Layer 2 of a small transformer language model trained on English Wikipedia (13 layers, counted from 0, width 128).
A neuron's activation on a vector x is SiLU(gate . x) times (in . x), where the dot is the dot product.
The model reads these tokens: "Part" "y" "\"" " |" " Super" "-" "final" " |" "\n" "|" " 5" " |" " Sweden" " |" " Ven" "de" "la" " |" " \"" "G"

The vector x that enters this layer's MLP at each token. A number n stands for (n - 500) times 0.007.
0 "Part": 722,527,560,376,574,313,658,631,419,452,522,547,597,472,532,657,623,718,367,417,461,569,532,522,419,613,539,421,466,573,481,485,605,630,307,633,461,458,443,490,368,473,596,574,494,521,641,398,460,553,545,553,477,535,354,535,440,443,410,413,455,452,443,451,636,518,399,377,522,580,315,499,432,617,424,484,401,527,481,510,543,615,334,535,511,617,537,324,574,552,507,493,453,411,504,433,341,534,434,520,400,502,506,517,551,567,442,474,336,440,477,513,519,334,635,510,448,635,489,455,346,528,534,562,590,358,484,493
1 "y": 596,537,420,338,561,471,555,372,558,632,638,303,415,609,557,411,412,538,406,535,556,575,503,504,518,516,632,496,643,542,486,584,507,503,535,603,529,550,427,627,299,505,533,523,511,452,524,563,505,451,500,149,457,529,531,485,645,515,447,557,483,451,691,556,463,503,542,430,821,515,578,536,516,442,562,535,522,528,472,446,489,424,578,524,463,567,590,507,463,402,532,536,671,475,544,529,430,533,402,488,561,458,433,604,437,475,447,511,676,403,524,490,513,447,531,461,485,734,375,623,428,379,452,489,375,370,612,339
2 "\"": 464,624,430,170,388,490,486,478,614,589,303,506,518,458,590,517,479,547,462,406,507,558,456,303,389,509,488,498,503,580,600,561,636,525,572,435,548,634,367,473,473,393,442,438,611,457,531,539,457,537,457,458,428,506,558,548,533,492,472,464,619,430,354,426,329,615,360,472,572,541,421,545,320,527,475,552,504,487,337,668,408,486,524,548,530,550,454,587,383,491,498,626,668,454,549,563,573,629,622,603,558,417,261,462,489,585,426,510,531,563,613,611,383,470,480,458,543,481,380,557,609,209,517,511,559,587,457,414
3 " |": 467,509,477,472,525,467,570,511,519,949,562,605,462,467,553,418,510,496,477,462,505,564,516,477,499,444,541,482,332,557,501,539,580,446,533,647,538,513,444,461,463,438,475,509,517,543,472,535,485,407,447,406,455,553,536,566,494,497,409,498,532,483,465,351,507,511,476,585,451,542,510,403,505,515,501,655,442,454,468,423,446,460,423,516,504,488,444,555,542,575,459,494,503,508,642,547,480,463,416,453,576,447,402,504,590,506,394,491,242,477,481,430,558,422,504,503,370,551,411,504,425,457,508,454,535,563,449,490
4 " Super": 506,432,572,608,555,478,453,493,644,421,584,469,648,546,318,599,451,500,652,585,411,515,448,516,535,407,545,465,571,527,535,544,537,336,479,390,544,631,425,345,508,423,393,406,600,525,621,570,559,324,376,525,400,534,491,506,464,438,309,458,523,447,524,458,624,571,407,572,669,642,675,512,466,497,469,599,473,593,583,441,473,455,263,488,517,569,495,293,516,389,432,493,659,554,516,435,438,624,450,436,486,442,343,533,411,613,618,593,278,456,604,302,488,401,458,519,449,390,491,478,590,387,565,466,455,607,403,404
5 "-": 380,481,465,376,522,566,609,634,495,503,928,532,551,398,539,413,444,379,582,434,530,472,462,474,462,622,588,452,306,513,367,491,635,295,550,467,527,531,499,452,469,430,567,513,524,591,651,491,509,387,583,349,437,499,508,519,520,263,558,615,542,393,537,460,552,438,515,531,607,387,619,510,530,479,582,573,531,528,484,567,416,525,516,536,378,545,422,624,542,407,579,391,497,649,344,540,459,560,402,330,593,393,531,452,419,517,414,475,416,623,572,506,509,415,703,457,356,602,394,452,487,506,544,458,493,522,517,425
6 "final": 653,515,469,513,362,414,457,512,394,493,630,584,444,485,391,428,537,558,623,486,496,578,370,666,438,670,458,484,718,636,591,517,510,557,508,563,419,627,428,446,477,467,628,478,667,565,573,612,574,502,539,371,483,559,645,545,392,586,467,418,441,566,461,477,529,509,476,613,481,817,431,484,503,535,411,393,452,517,549,596,553,435,373,573,418,403,466,515,491,517,359,391,509,363,493,481,507,594,688,656,565,559,403,455,318,407,475,554,585,488,756,467,669,356,453,488,403,495,435,472,343,541,464,561,542,526,641,542
7 " |": 464,503,456,463,502,478,545,518,504,946,573,571,477,495,556,409,509,504,501,430,495,557,488,501,502,443,519,457,352,545,499,537,577,432,539,653,551,538,468,466,470,448,509,468,509,557,485,539,492,470,422,399,450,544,518,571,476,499,404,493,498,482,491,339,507,520,459,606,420,532,509,391,537,509,495,648,445,446,451,456,433,461,410,495,520,494,428,547,556,579,439,460,452,487,646,528,488,496,428,443,582,459,417,491,559,497,397,499,265,494,517,424,561,441,500,472,337,578,409,497,392,438,490,445,532,562,469,496
8 "\n": 561,517,457,451,377,434,603,470,633,437,583,400,499,489,699,471,512,509,380,530,354,541,468,470,583,492,431,582,181,530,568,532,546,355,498,407,579,479,251,570,568,316,469,438,529,472,463,496,446,539,449,360,488,437,542,406,454,465,465,510,458,504,447,540,593,509,592,511,573,593,551,455,590,424,520,494,515,527,348,435,445,393,429,474,466,556,520,543,461,414,578,548,542,512,315,552,547,642,521,544,406,498,385,501,814,573,468,528,316,521,638,435,406,497,558,505,423,581,433,447,401,493,337,450,440,523,425,443
9 "|": 494,533,507,511,412,461,466,549,502,836,670,685,493,464,484,504,554,481,499,583,481,548,549,540,553,403,477,491,253,549,546,467,517,436,477,531,519,608,419,452,484,402,450,584,445,539,503,469,496,335,549,411,442,568,532,469,546,616,456,496,561,526,484,467,426,406,452,530,495,525,443,422,436,408,507,542,462,500,565,344,450,499,442,523,540,553,614,430,387,458,486,441,601,504,389,489,397,475,391,397,626,467,457,546,796,568,417,569,372,470,540,525,720,476,450,522,465,462,509,562,536,547,461,498,506,541,572,500
10 " 5": 501,510,520,460,236,484,450,463,658,556,495,488,449,453,475,524,606,481,502,458,404,616,512,601,624,536,357,380,496,586,471,516,646,526,697,455,572,465,523,534,405,485,380,564,537,531,499,523,546,431,609,263,555,659,512,577,355,550,364,536,395,536,542,573,388,487,445,668,540,663,354,408,579,471,558,511,479,497,568,447,513,522,502,454,409,383,536,619,420,452,642,537,611,537,293,518,599,460,491,591,500,489,455,442,345,468,416,521,598,412,431,505,635,388,340,340,595,475,569,527,405,371,471,498,503,395,531,421
11 " |": 461,497,503,533,451,447,512,512,489,971,521,580,450,473,514,473,530,539,427,562,464,588,521,463,556,434,451,495,331,579,585,540,527,487,537,588,525,552,435,480,450,448,440,586,519,533,478,506,461,342,516,379,488,538,579,545,544,620,406,485,516,454,447,375,457,488,509,573,479,575,507,386,494,473,456,572,436,471,509,406,417,479,453,496,502,474,532,510,533,542,430,558,529,517,533,517,519,438,381,442,522,404,516,516,571,476,451,498,219,460,512,502,617,432,491,526,428,532,482,579,477,450,523,484,505,520,490,519
12 " Sweden": 660,551,558,644,255,413,439,655,455,479,645,550,533,398,468,440,529,556,391,456,449,568,549,520,594,350,466,511,697,459,617,535,485,550,525,570,426,641,537,492,521,484,597,516,658,456,521,415,586,646,481,326,577,599,419,733,394,590,523,535,468,508,349,498,460,536,354,576,417,576,623,508,529,592,478,500,450,489,310,489,517,466,587,467,502,454,556,363,564,503,452,466,664,499,516,471,498,431,383,580,512,481,576,410,425,810,511,651,465,581,651,510,554,618,487,540,510,614,320,535,492,472,398,458,584,579,518,516
13 " |": 466,503,503,542,479,447,524,501,501,972,538,587,445,466,517,467,519,520,428,551,456,592,521,469,527,425,469,472,338,552,556,521,553,446,514,605,510,554,459,466,457,454,479,568,514,539,490,528,483,378,499,385,488,544,558,563,519,622,364,490,523,460,459,381,457,518,499,573,460,569,494,384,488,483,455,582,443,466,471,442,404,480,445,488,508,477,525,527,540,544,420,548,534,511,571,533,523,425,400,433,530,405,501,519,562,484,447,489,212,478,519,459,606,415,494,514,400,568,464,551,465,451,505,469,524,528,499,505
14 " Ven": 658,531,527,562,557,413,460,616,496,278,698,443,516,570,501,508,379,457,304,422,399,335,645,561,589,626,477,385,641,483,466,482,531,456,529,517,466,521,553,350,417,575,456,549,469,512,558,515,351,625,396,462,492,564,524,561,389,645,359,384,484,493,546,461,482,625,570,536,608,412,420,519,526,509,507,444,594,561,459,495,512,416,463,542,543,438,615,299,484,437,571,542,587,605,484,528,494,483,504,527,516,446,542,456,593,486,456,438,491,144,513,381,442,264,529,492,347,661,578,427,445,502,493,399,520,727,556,583
15 "de": 621,518,526,407,471,475,635,484,444,523,666,480,612,575,568,628,571,495,405,289,338,596,609,579,313,488,507,478,557,507,546,505,593,517,420,352,351,681,338,616,510,437,705,344,528,517,596,456,549,494,495,364,519,438,679,416,422,628,420,585,555,522,558,534,533,587,508,447,644,555,557,527,371,408,594,356,504,564,448,517,418,443,492,447,621,474,586,676,605,553,562,509,699,506,629,433,413,580,338,457,610,343,539,535,561,342,465,467,560,560,586,539,271,402,574,525,494,523,447,405,428,634,604,509,452,524,537,435
16 "la": 503,518,513,346,651,466,476,527,481,560,574,468,488,542,519,440,540,528,439,441,484,548,596,490,576,571,546,465,553,447,435,541,595,508,547,454,489,539,551,575,415,557,631,596,346,447,475,540,472,414,355,418,524,388,566,407,701,555,492,643,299,529,531,612,450,537,600,530,610,498,342,405,407,419,600,367,566,403,558,601,421,311,478,464,524,353,556,431,504,417,509,561,539,632,763,500,376,462,230,528,674,446,514,488,510,442,568,535,591,546,574,440,303,357,557,493,532,617,416,555,364,448,413,465,471,510,611,457
17 " |": 448,500,487,508,492,459,528,495,501,969,570,587,456,478,525,454,508,513,447,513,463,576,492,493,497,435,480,446,352,535,535,514,572,414,510,613,521,541,488,465,458,458,508,532,529,552,498,538,491,443,481,383,474,551,540,565,514,565,363,488,496,470,482,373,468,524,492,597,437,558,503,381,498,503,471,594,437,457,458,468,393,484,416,473,525,482,484,533,546,552,418,510,498,507,606,536,518,433,421,442,546,410,482,496,556,483,432,483,213,499,530,443,577,404,489,498,357,587,440,530,433,441,490,448,538,536,488,508
18 " \"": 410,564,546,356,471,448,381,586,611,335,445,457,536,622,572,479,525,456,466,527,396,527,410,505,519,401,497,459,502,606,575,510,668,376,509,462,546,629,376,443,464,467,462,390,486,469,432,490,477,524,604,479,398,491,528,433,561,520,357,504,618,330,383,539,560,515,417,499,533,520,592,545,503,412,428,665,485,549,364,383,421,485,331,532,461,568,545,422,432,446,481,489,573,568,460,528,668,556,456,520,663,462,383,594,479,565,550,445,507,527,634,496,600,387,753,488,510,659,466,436,504,221,445,502,600,369,445,397
19 "G": 498,444,406,383,404,426,605,438,325,375,552,524,575,535,663,748,536,658,655,418,372,651,506,424,347,497,509,409,390,549,539,467,573,554,441,608,535,618,557,567,542,440,540,537,586,502,527,510,660,420,351,307,574,597,442,448,474,520,340,633,362,508,483,430,586,500,455,493,474,454,499,412,465,424,480,479,534,460,557,531,474,371,583,583,562,534,484,199,559,513,505,544,361,533,414,540,472,533,328,465,389,441,308,487,565,571,565,491,435,632,446,402,529,518,470,485,655,524,729,664,477,535,570,668,500,459,517,446

Each question shows the input weights of one neuron of the MLP. A number n stands for (n - 500) times 0.00059.

n31 gate: 497,475,526,592,503,630,479,414,771,590,333,515,392,503,728,362,594,582,425,506,480,560,231,439,459,465,408,402,463,415,536,396,522,508,536,452,408,476,587,703,419,523,595,438,552,530,543,535,658,410,361,358,535,397,409,438,261,529,585,509,608,444,543,607,500,527,585,595,480,476,610,392,513,453,591,513,487,539,416,389,567,524,308,482,625,475,342,250,598,657,494,457,532,643,619,422,562,610,703,586,594,635,628,587,446,382,546,452,576,346,546,626,473,582,516,497,491,539,553,500,517,515,574,605,575,399,303,478
n31 in: 442,413,678,426,460,553,544,593,741,497,535,385,539,454,600,369,504,761,584,443,491,571,457,459,323,441,374,440,588,316,683,434,703,447,645,553,443,497,590,473,491,442,558,549,493,513,541,408,442,563,369,435,513,743,443,525,363,428,402,591,484,458,433,613,369,635,595,625,683,543,574,305,426,684,395,588,323,446,370,497,413,436,410,405,591,329,503,441,548,494,402,534,629,778,606,567,318,527,441,401,471,496,468,323,491,597,438,503,447,513,663,546,644,392,512,527,576,768,490,514,463,249,363,544,720,439,410,339
It fires most on token 18 " \""

n225 gate: 582,570,650,562,417,383,340,450,452,612,648,506,406,385,427,641,764,307,613,493,321,571,514,422,494,402,605,583,610,576,414,513,482,446,342,542,422,581,528,426,552,497,467,742,376,538,463,431,383,450,597,339,621,727,653,452,423,552,473,465,582,347,420,407,413,429,594,392,519,608,531,580,524,453,597,554,710,375,503,584,404,468,432,591,556,663,566,334,248,349,403,368,503,479,433,570,269,637,531,479,543,399,586,533,708,410,565,458,489,411,591,670,630,484,512,535,509,485,703,507,550,553,528,564,559,345,305,471
n225 in: 641,601,418,517,614,462,372,472,413,445,387,480,345,347,226,569,507,458,417,526,384,410,470,399,581,503,620,689,442,548,497,483,242,597,444,526,471,378,497,371,550,377,422,632,408,517,339,507,560,493,528,500,477,364,493,568,593,608,412,431,652,335,401,560,521,238,500,251,203,548,513,651,525,354,703,527,569,476,645,396,644,493,455,651,470,579,497,529,493,528,458,411,486,335,538,373,595,315,493,467,602,616,666,700,587,387,564,510,612,349,339,659,565,674,427,678,398,217,567,394,569,695,665,528,406,363,447,425
It fires most on token 9 "|"

n319 gate: 495,396,416,514,423,520,392,465,431,584,333,461,528,575,617,511,488,554,521,494,667,632,476,301,405,404,311,622,422,520,568,540,489,551,629,468,421,221,459,552,397,401,608,436,491,500,552,349,628,456,451,481,412,265,367,441,432,518,349,497,469,464,508,423,540,468,693,556,327,497,475,493,581,531,575,606,611,634,486,544,536,448,482,596,453,503,534,526,384,523,371,550,430,473,479,310,497,458,441,342,665,826,616,621,584,580,519,491,537,571,410,609,454,638,393,571,389,495,378,418,497,509,484,546,437,615,494,505
n319 in: 513,566,470,461,652,540,586,420,616,546,325,571,363,409,556,461,407,554,317,543,535,306,420,730,619,480,520,457,424,520,383,471,519,570,358,621,616,541,578,445,544,517,544,542,491,466,538,715,544,488,436,629,514,443,516,533,477,454,522,567,539,559,470,664,563,433,334,514,506,366,547,569,310,537,523,373,524,566,635,480,531,439,404,550,626,542,480,503,556,479,720,470,574,554,589,666,662,454,732,682,462,431,485,592,408,292,439,512,591,418,591,412,572,607,503,434,702,495,458,521,605,541,533,509,506,575,664,688
Its two highest activations, in order, are on tokens 5 "-", 4 " Super"

n25 gate: 562,416,478,584,713,612,575,550,479,443,350,655,481,251,473,373,423,491,540,431,476,406,569,425,551,522,644,590,580,475,400,490,405,482,500,309,702,409,397,490,410,568,351,535,520,529,500,611,688,439,347,578,244,354,423,698,523,336,451,507,611,380,320,503,618,500,693,465,494,426,778,478,408,611,478,677,558,558,558,613,578,373,608,609,400,443,392,524,368,597,311,487,414,318,503,413,609,372,592,559,414,595,445,466,576,541,356,493,565,374,408,398,448,552,553,477,528,434,491,555,604,756,417,682,359,541,594,591
n25 in: 596,645,563,541,612,587,621,491,517,437,374,455,532,439,375,558,703,409,434,394,511,381,594,288,637,530,650,488,545,464,388,608,693,545,576,390,645,488,357,580,366,506,401,563,568,584,373,690,660,519,317,370,418,461,434,652,361,350,417,488,550,320,288,512,455,485,564,614,462,479,675,523,605,685,559,553,554,597,539,479,573,448,449,602,500,453,527,449,546,478,338,360,419,500,549,591,404,440,464,564,483,401,316,343,634,573,468,399,561,514,558,417,448,329,666,425,526,520,733,552,513,559,457,649,547,576,427,475
On which token does it fire most, and how strongly? 9 "|", at about 0.09

n318 gate: 369,424,526,458,596,491,544,448,545,509,535,343,491,522,495,406,532,549,667,398,462,394,561,586,487,505,396,650,486,550,541,416,479,526,544,502,633,412,427,426,432,298,442,599,463,556,568,390,465,490,493,381,573,507,539,377,445,498,537,431,435,471,491,544,508,556,417,428,399,518,469,549,486,651,500,482,493,429,475,464,420,539,606,598,487,524,487,551,430,571,576,608,498,588,409,489,477,495,507,261,356,586,478,500,456,425,404,558,510,572,614,549,562,555,548,482,424,658,554,566,513,502,600,594,465,385,436,469
n318 in: 502,631,476,411,514,514,572,637,443,461,538,523,600,527,450,422,372,513,587,386,472,568,413,408,383,316,516,368,623,431,567,429,472,335,561,670,421,432,493,474,525,518,555,383,455,498,562,546,554,456,507,411,473,491,535,515,665,523,458,484,493,545,427,394,447,441,443,619,552,578,419,486,420,484,484,506,608,593,447,543,509,404,431,410,477,563,548,601,507,614,392,507,587,502,530,519,376,385,418,527,540,441,450,522,448,561,475,500,386,387,498,354,439,366,477,512,372,581,418,520,508,373,431,435,606,581,500,409
Its two highest activations, in order, are on tokens 5 "-", 1 "y"

n40 gate: 623,328,503,682,580,467,459,568,474,480,447,422,457,242,559,550,506,487,623,520,349,519,388,475,592,516,454,475,427,576,453,606,307,449,542,513,348,558,534,533,550,489,463,492,469,448,589,330,399,520,458,485,574,443,476,619,500,586,542,500,505,489,526,519,469,536,366,375,368,495,362,606,422,351,408,410,535,492,439,481,500,578,597,335,420,592,446,436,346,373,492,585,617,510,438,377,400,383,503,484,408,396,503,594,476,577,527,411,490,471,609,700,282,611,490,593,665,548,446,430,622,395,644,436,425,503,386,680
n40 in: 566,554,592,555,545,392,423,482,465,617,433,483,473,351,508,607,583,593,484,516,345,423,418,412,480,520,537,448,537,537,502,631,440,556,523,591,371,505,672,460,513,553,632,488,536,544,566,395,558,601,497,391,469,476,590,603,314,535,354,545,537,391,543,421,372,470,397,480,398,547,500,532,508,473,580,419,484,368,420,391,488,603,396,361,447,601,393,505,472,453,518,564,640,581,523,433,394,456,473,457,424,336,359,515,515,459,582,545,459,533,657,600,373,505,598,458,587,614,427,505,387,380,652,455,553,546,418,525
On which token does it fire most, and how strongly? 12 " Sweden", at about 0.36

n101 gate: 510,511,602,361,252,542,551,610,457,581,601,487,461,435,503,562,413,510,578,625,517,427,534,511,547,394,527,529,630,505,663,529,426,367,532,450,265,508,572,473,486,505,541,461,628,518,541,503,538,430,589,478,562,426,393,553,636,460,485,360,602,537,592,386,528,508,489,331,338,423,518,514,536,408,429,604,791,532,422,578,446,476,460,323,477,467,476,641,579,524,592,690,526,523,500,652,585,497,474,438,614,525,423,406,465,608,630,602,460,546,437,424,392,538,390,444,630,480,364,580,550,461,418,521,635,650,448,454
n101 in: 516,577,563,446,508,619,569,553,423,480,517,492,468,476,553,453,511,620,369,620,345,433,451,373,523,652,614,477,557,503,543,444,554,442,572,553,397,733,302,570,542,655,571,470,565,379,417,513,430,463,355,521,416,455,422,626,549,467,435,490,500,497,475,500,480,337,461,467,505,482,589,443,513,535,457,604,497,451,492,607,555,482,576,388,443,556,490,521,388,507,650,571,396,495,546,594,424,729,460,647,459,441,473,550,498,520,460,446,574,563,510,435,433,616,537,363,639,443,420,623,562,592,419,418,577,433,747,372
Its two highest activations, in order, are on tokens 2 "\"", 12 " Sweden"

n100 gate: 640,483,686,580,369,576,487,470,509,309,506,475,668,581,451,506,632,660,403,663,443,503,531,484,481,424,290,424,698,601,325,525,462,554,419,386,639,316,383,409,855,663,539,576,516,528,540,368,490,417,603,378,658,409,439,307,487,531,651,442,575,725,669,574,494,500,513,434,431,271,367,544,581,418,679,599,561,696,545,400,441,458,619,614,410,427,556,515,396,509,632,526,607,488,500,446,361,557,616,564,503,591,479,576,467,531,376,429,562,479,542,516,474,542,608,446,479,314,544,463,426,619,515,452,376,512,506,526
n100 in: 575,744,581,427,515,497,494,519,409,389,538,458,719,462,509,474,632,563,418,468,273,344,650,438,497,470,521,339,666,575,473,630,576,540,485,506,523,491,348,438,563,640,394,578,540,542,616,476,351,516,457,262,582,688,607,354,391,372,431,524,408,539,584,630,471,654,537,566,708,593,433,557,478,509,557,513,381,567,503,444,388,429,387,509,648,440,691,517,370,395,601,625,599,537,544,685,395,636,398,471,523,487,376,396,603,468,335,491,524,335,537,345,525,393,664,458,416,489,420,519,315,644,515,473,456,506,479,503
Its three highest activations, in order, are on tokens 14 " Ven", 15 "de", 10 " 5"

n10 gate: 494,410,506,677,435,555,744,541,480,397,491,627,401,455,408,633,517,315,583,598,417,500,546,509,458,388,488,460,576,318,546,466,500,405,339,555,288,404,491,369,483,541,522,582,403,652,538,382,553,619,357,775,649,412,544,677,353,616,640,550,612,473,574,381,613,438,553,430,527,442,476,571,371,506,455,351,539,454,565,437,598,612,446,406,419,439,575,412,469,542,621,437,455,434,586,414,546,421,548,332,348,555,526,557,508,607,372,373,616,447,397,554,586,469,596,552,450,336,623,474,708,484,735,497,455,657,458,670
n10 in: 486,335,475,467,458,529,646,383,455,590,429,632,552,506,312,492,497,595,561,295,611,447,605,580,570,395,629,516,530,393,387,295,459,505,521,339,433,465,406,350,364,546,643,482,440,479,450,529,443,607,404,468,352,425,505,483,511,466,455,564,438,490,556,546,468,449,524,453,697,655,418,464,436,602,593,505,508,601,614,479,608,540,694,656,536,607,440,250,465,538,628,492,659,592,502,542,508,513,464,508,412,444,497,577,608,436,469,556,468,392,538,604,445,415,529,516,467,524,485,452,541,546,533,476,503,648,418,464
It fires most on token 14 " Ven"

n263 gate: 474,488,484,450,672,324,549,562,452,509,660,472,598,554,373,448,469,627,622,381,417,333,623,605,539,466,668,443,510,492,514,517,672,548,454,543,564,578,445,375,433,569,535,565,579,749,577,458,307,446,549,420,439,458,440,365,434,599,524,589,579,587,593,467,580,752,337,528,755,574,472,628,581,449,573,454,491,606,477,598,481,404,556,588,383,596,520,423,500,500,532,438,390,369,575,414,344,583,551,651,440,575,574,595,569,611,428,613,372,456,491,486,508,488,555,640,620,389,553,543,579,630,371,425,444,577,375,458
n263 in: 527,558,356,556,678,301,538,548,462,424,376,397,511,423,296,494,462,519,579,419,563,239,678,574,503,578,619,430,433,592,517,413,546,465,591,508,515,615,438,391,458,674,473,543,592,595,508,520,387,415,412,470,446,400,531,450,349,497,652,614,637,429,453,452,599,665,323,549,551,523,553,623,699,526,594,420,571,544,567,500,573,453,527,598,475,539,429,559,324,487,579,503,307,391,458,558,486,688,526,603,489,488,544,606,654,672,528,588,395,500,464,509,450,438,537,596,511,261,568,531,623,563,428,333,486,494,323,603
It fires most on token 4 " Super"

n106 gate: 556,402,484,697,511,530,444,483,440,504,463,571,492,418,414,449,398,732,549,588,658,586,301,469,544,352,541,536,449,544,732,483,477,445,489,570,415,413,570,363,483,529,523,565,565,481,405,500,540,462,659,407,530,418,577,605,439,593,610,461,481,568,492,393,524,551,472,377,346,728,484,591,261,522,563,468,523,617,572,675,446,730,412,367,597,598,606,454,449,518,397,543,538,593,435,453,451,500,525,628,558,459,515,578,462,420,535,304,408,595,531,593,532,430,358,478,511,467,367,470,500,477,611,561,602,631,369,477
n106 in: 574,503,551,564,418,523,500,482,478,591,470,320,632,419,524,522,569,608,394,505,529,626,445,381,485,510,525,528,525,747,543,571,422,457,629,490,595,626,515,510,548,623,443,608,458,568,466,523,438,449,611,319,532,558,529,558,421,571,490,497,340,450,527,307,324,355,477,475,363,465,544,379,521,472,548,498,424,436,569,483,522,441,450,437,564,500,613,396,531,516,564,439,510,543,484,383,422,546,349,603,648,334,522,585,527,522,577,490,469,412,500,497,608,461,526,317,442,465,318,486,644,432,520,459,453,557,340,414
On which token does it fire most, and how strongly? 11 " |", at about 0.29

n173 gate: 516,490,540,530,498,357,569,581,525,531,462,471,467,392,472,374,519,518,564,425,379,461,607,624,298,517,493,412,655,462,488,541,581,482,421,603,643,599,630,473,535,615,622,512,587,534,453,517,465,525,493,275,611,639,586,544,410,411,426,510,445,502,477,524,564,401,537,500,572,522,575,523,472,551,385,405,314,573,370,462,434,576,520,490,400,579,541,477,495,597,392,452,500,539,553,429,471,471,435,432,377,441,518,353,511,465,536,593,626,612,483,442,641,530,473,456,597,583,567,490,535,447,425,466,649,403,498,356
n173 in: 349,506,477,591,503,539,484,462,468,567,324,570,482,506,554,454,674,371,486,626,402,550,542,575,407,482,613,550,563,518,384,576,566,414,500,436,590,471,686,703,438,612,495,552,624,534,467,547,594,497,465,439,395,487,480,565,345,344,408,492,472,505,563,643,633,479,425,430,454,626,515,534,586,414,505,342,450,458,482,521,490,569,581,508,538,756,547,490,457,617,447,443,346,364,557,555,424,416,534,482,545,641,607,366,409,525,674,577,560,601,519,430,581,484,435,503,558,507,518,416,696,609,624,484,556,401,551,371
Its three highest activations, in order, are on tokens 8 "\n", 19 "G", 2 "\""

n60 gate: 425,452,422,664,553,497,592,340,571,605,443,665,446,431,632,569,518,382,555,671,681,500,278,600,668,545,480,615,375,536,497,262,270,522,328,485,430,397,471,613,476,408,443,429,433,455,387,649,547,431,570,638,560,355,478,488,441,511,596,437,700,442,412,487,454,636,477,451,442,356,376,593,569,594,471,590,479,404,628,628,459,487,402,547,449,438,410,637,500,557,510,439,351,358,482,457,487,631,487,327,531,645,658,653,608,563,522,457,465,393,460,649,417,762,530,520,397,267,471,675,566,734,425,444,650,306,354,685
n60 in: 591,284,580,548,530,500,262,603,497,410,403,582,360,412,620,282,420,569,437,436,450,597,446,439,493,503,626,397,565,464,370,613,503,500,524,550,426,561,384,659,305,702,599,470,568,642,646,454,636,385,379,516,484,500,541,484,480,450,623,503,448,461,526,484,631,233,466,576,435,632,500,279,461,290,526,503,458,410,323,393,571,540,438,531,568,632,529,218,333,545,292,503,401,716,521,477,589,523,812,628,516,570,614,618,416,345,416,480,699,475,422,444,419,362,366,543,535,460,474,454,470,648,669,513,455,545,445,349
On which token does it fire most, and how strongly? 2 "\"", at about 0.11

n23 gate: 403,537,590,507,439,563,505,512,482,519,523,583,601,545,556,541,674,551,579,555,597,417,465,490,352,400,474,599,687,414,561,544,472,540,536,445,560,602,525,409,576,550,563,614,488,565,435,535,498,507,517,443,425,400,543,529,411,655,471,550,417,426,518,317,455,397,514,547,592,601,573,490,505,623,493,510,595,632,427,523,511,593,500,514,587,502,479,522,572,588,562,694,412,500,485,589,521,390,410,441,493,406,513,432,398,516,564,483,612,581,567,493,481,557,468,458,641,433,495,535,667,546,581,450,559,675,630,363
n23 in: 473,323,574,529,517,542,620,402,474,663,570,542,571,639,497,335,321,509,599,659,547,430,422,558,387,473,468,493,511,483,527,478,449,565,503,544,418,487,404,477,561,536,543,488,367,461,455,561,365,588,621,577,486,625,531,609,537,446,644,555,368,380,512,481,387,490,692,572,498,463,560,534,382,584,427,445,500,593,420,507,437,399,625,495,347,523,463,683,566,568,538,693,429,582,493,592,507,502,429,438,519,429,561,510,457,416,568,374,493,576,462,525,545,591,445,413,550,449,568,513,707,451,505,520,609,599,556,543
It fires most on token 0 "Part"

n275 gate: 321,420,533,615,469,590,503,532,537,507,489,556,550,470,541,350,580,331,681,476,388,440,667,563,455,497,624,645,538,506,574,540,387,415,552,535,512,667,560,353,510,388,410,629,392,390,590,564,549,610,632,609,580,640,682,371,398,347,470,443,480,361,475,459,426,569,463,359,522,681,500,688,575,545,522,392,488,329,409,564,381,517,579,477,494,660,411,550,433,531,446,295,579,481,423,503,320,548,452,467,519,566,506,444,525,552,608,474,515,503,390,447,549,440,565,698,489,644,345,673,554,518,350,500,536,511,426,435
n275 in: 503,336,452,625,393,653,466,424,616,677,443,622,473,500,631,384,369,383,641,590,597,596,527,563,561,403,500,638,458,569,506,542,477,489,560,384,530,546,552,677,622,432,572,622,391,550,532,625,709,482,648,618,612,392,522,529,497,458,553,534,608,431,500,574,429,397,520,508,315,606,544,660,470,514,508,502,610,401,508,610,363,355,568,448,421,500,494,552,560,497,449,491,522,518,551,587,556,514,555,484,465,707,789,661,515,408,552,457,498,551,351,605,513,585,374,492,567,516,511,500,765,683,457,537,404,508,497,543
Its three highest activations, in order, are on tokens 0 "Part", 14 " Ven", 19 "G"

n251 gate: 453,491,589,508,531,486,509,418,643,536,464,494,453,303,342,620,411,505,376,672,357,523,600,517,503,520,503,356,402,693,548,666,445,596,646,420,527,597,599,514,656,448,552,536,378,651,438,433,523,411,517,542,313,506,476,444,704,647,495,374,570,456,435,530,468,555,535,635,453,365,574,446,434,651,542,362,518,363,602,368,371,563,624,436,654,559,575,379,433,492,583,450,606,590,418,494,615,661,489,408,435,503,385,409,505,475,566,469,522,470,604,377,490,517,360,463,562,550,558,551,638,585,646,318,536,453,659,575
n251 in: 505,565,444,603,568,592,446,430,516,368,467,561,396,467,456,397,637,476,652,554,600,407,596,651,580,583,595,441,545,611,315,360,329,505,404,558,584,315,383,403,414,478,394,577,503,497,272,550,520,541,608,573,345,561,607,460,604,358,585,358,583,423,414,486,581,454,414,411,489,570,552,420,565,486,442,550,500,554,649,399,448,634,406,641,470,676,483,618,491,651,483,564,528,482,449,464,575,531,478,538,385,571,440,421,629,598,549,503,337,462,566,591,368,528,482,573,460,503,632,335,537,422,640,446,492,707,410,531
On which token does it fire most, and how strongly? 4 " Super", at about 0.13

n239 gate: 567,491,438,565,534,469,472,483,600,379,367,558,426,363,721,473,619,436,603,656,529,557,606,606,539,614,169,508,577,581,396,486,529,661,412,445,713,486,481,506,612,549,514,525,610,322,309,589,431,544,585,471,587,414,427,529,435,546,583,509,578,483,311,544,515,600,494,483,536,340,563,381,441,375,406,493,476,712,627,591,391,554,534,514,623,341,475,547,549,538,619,602,625,550,523,435,419,553,458,389,535,544,536,485,454,549,456,403,334,408,638,556,574,537,479,472,430,422,610,620,347,395,532,545,571,530,535,562
n239 in: 557,474,448,495,653,592,558,525,577,546,521,664,556,367,576,603,595,474,686,567,428,536,653,667,522,354,356,516,466,573,279,470,637,669,602,451,707,536,545,472,495,600,368,578,450,422,474,565,450,589,403,577,572,495,442,422,448,456,505,425,621,639,379,622,428,578,539,446,454,440,561,542,359,584,349,652,619,536,407,329,481,486,408,575,527,400,438,391,486,582,425,670,589,479,562,541,484,524,495,411,503,408,562,401,410,362,361,365,454,367,480,573,552,503,430,465,323,606,473,398,570,444,573,555,529,500,505,537
On which token does it fire most, and how strongly? 1 "y", at about 0.1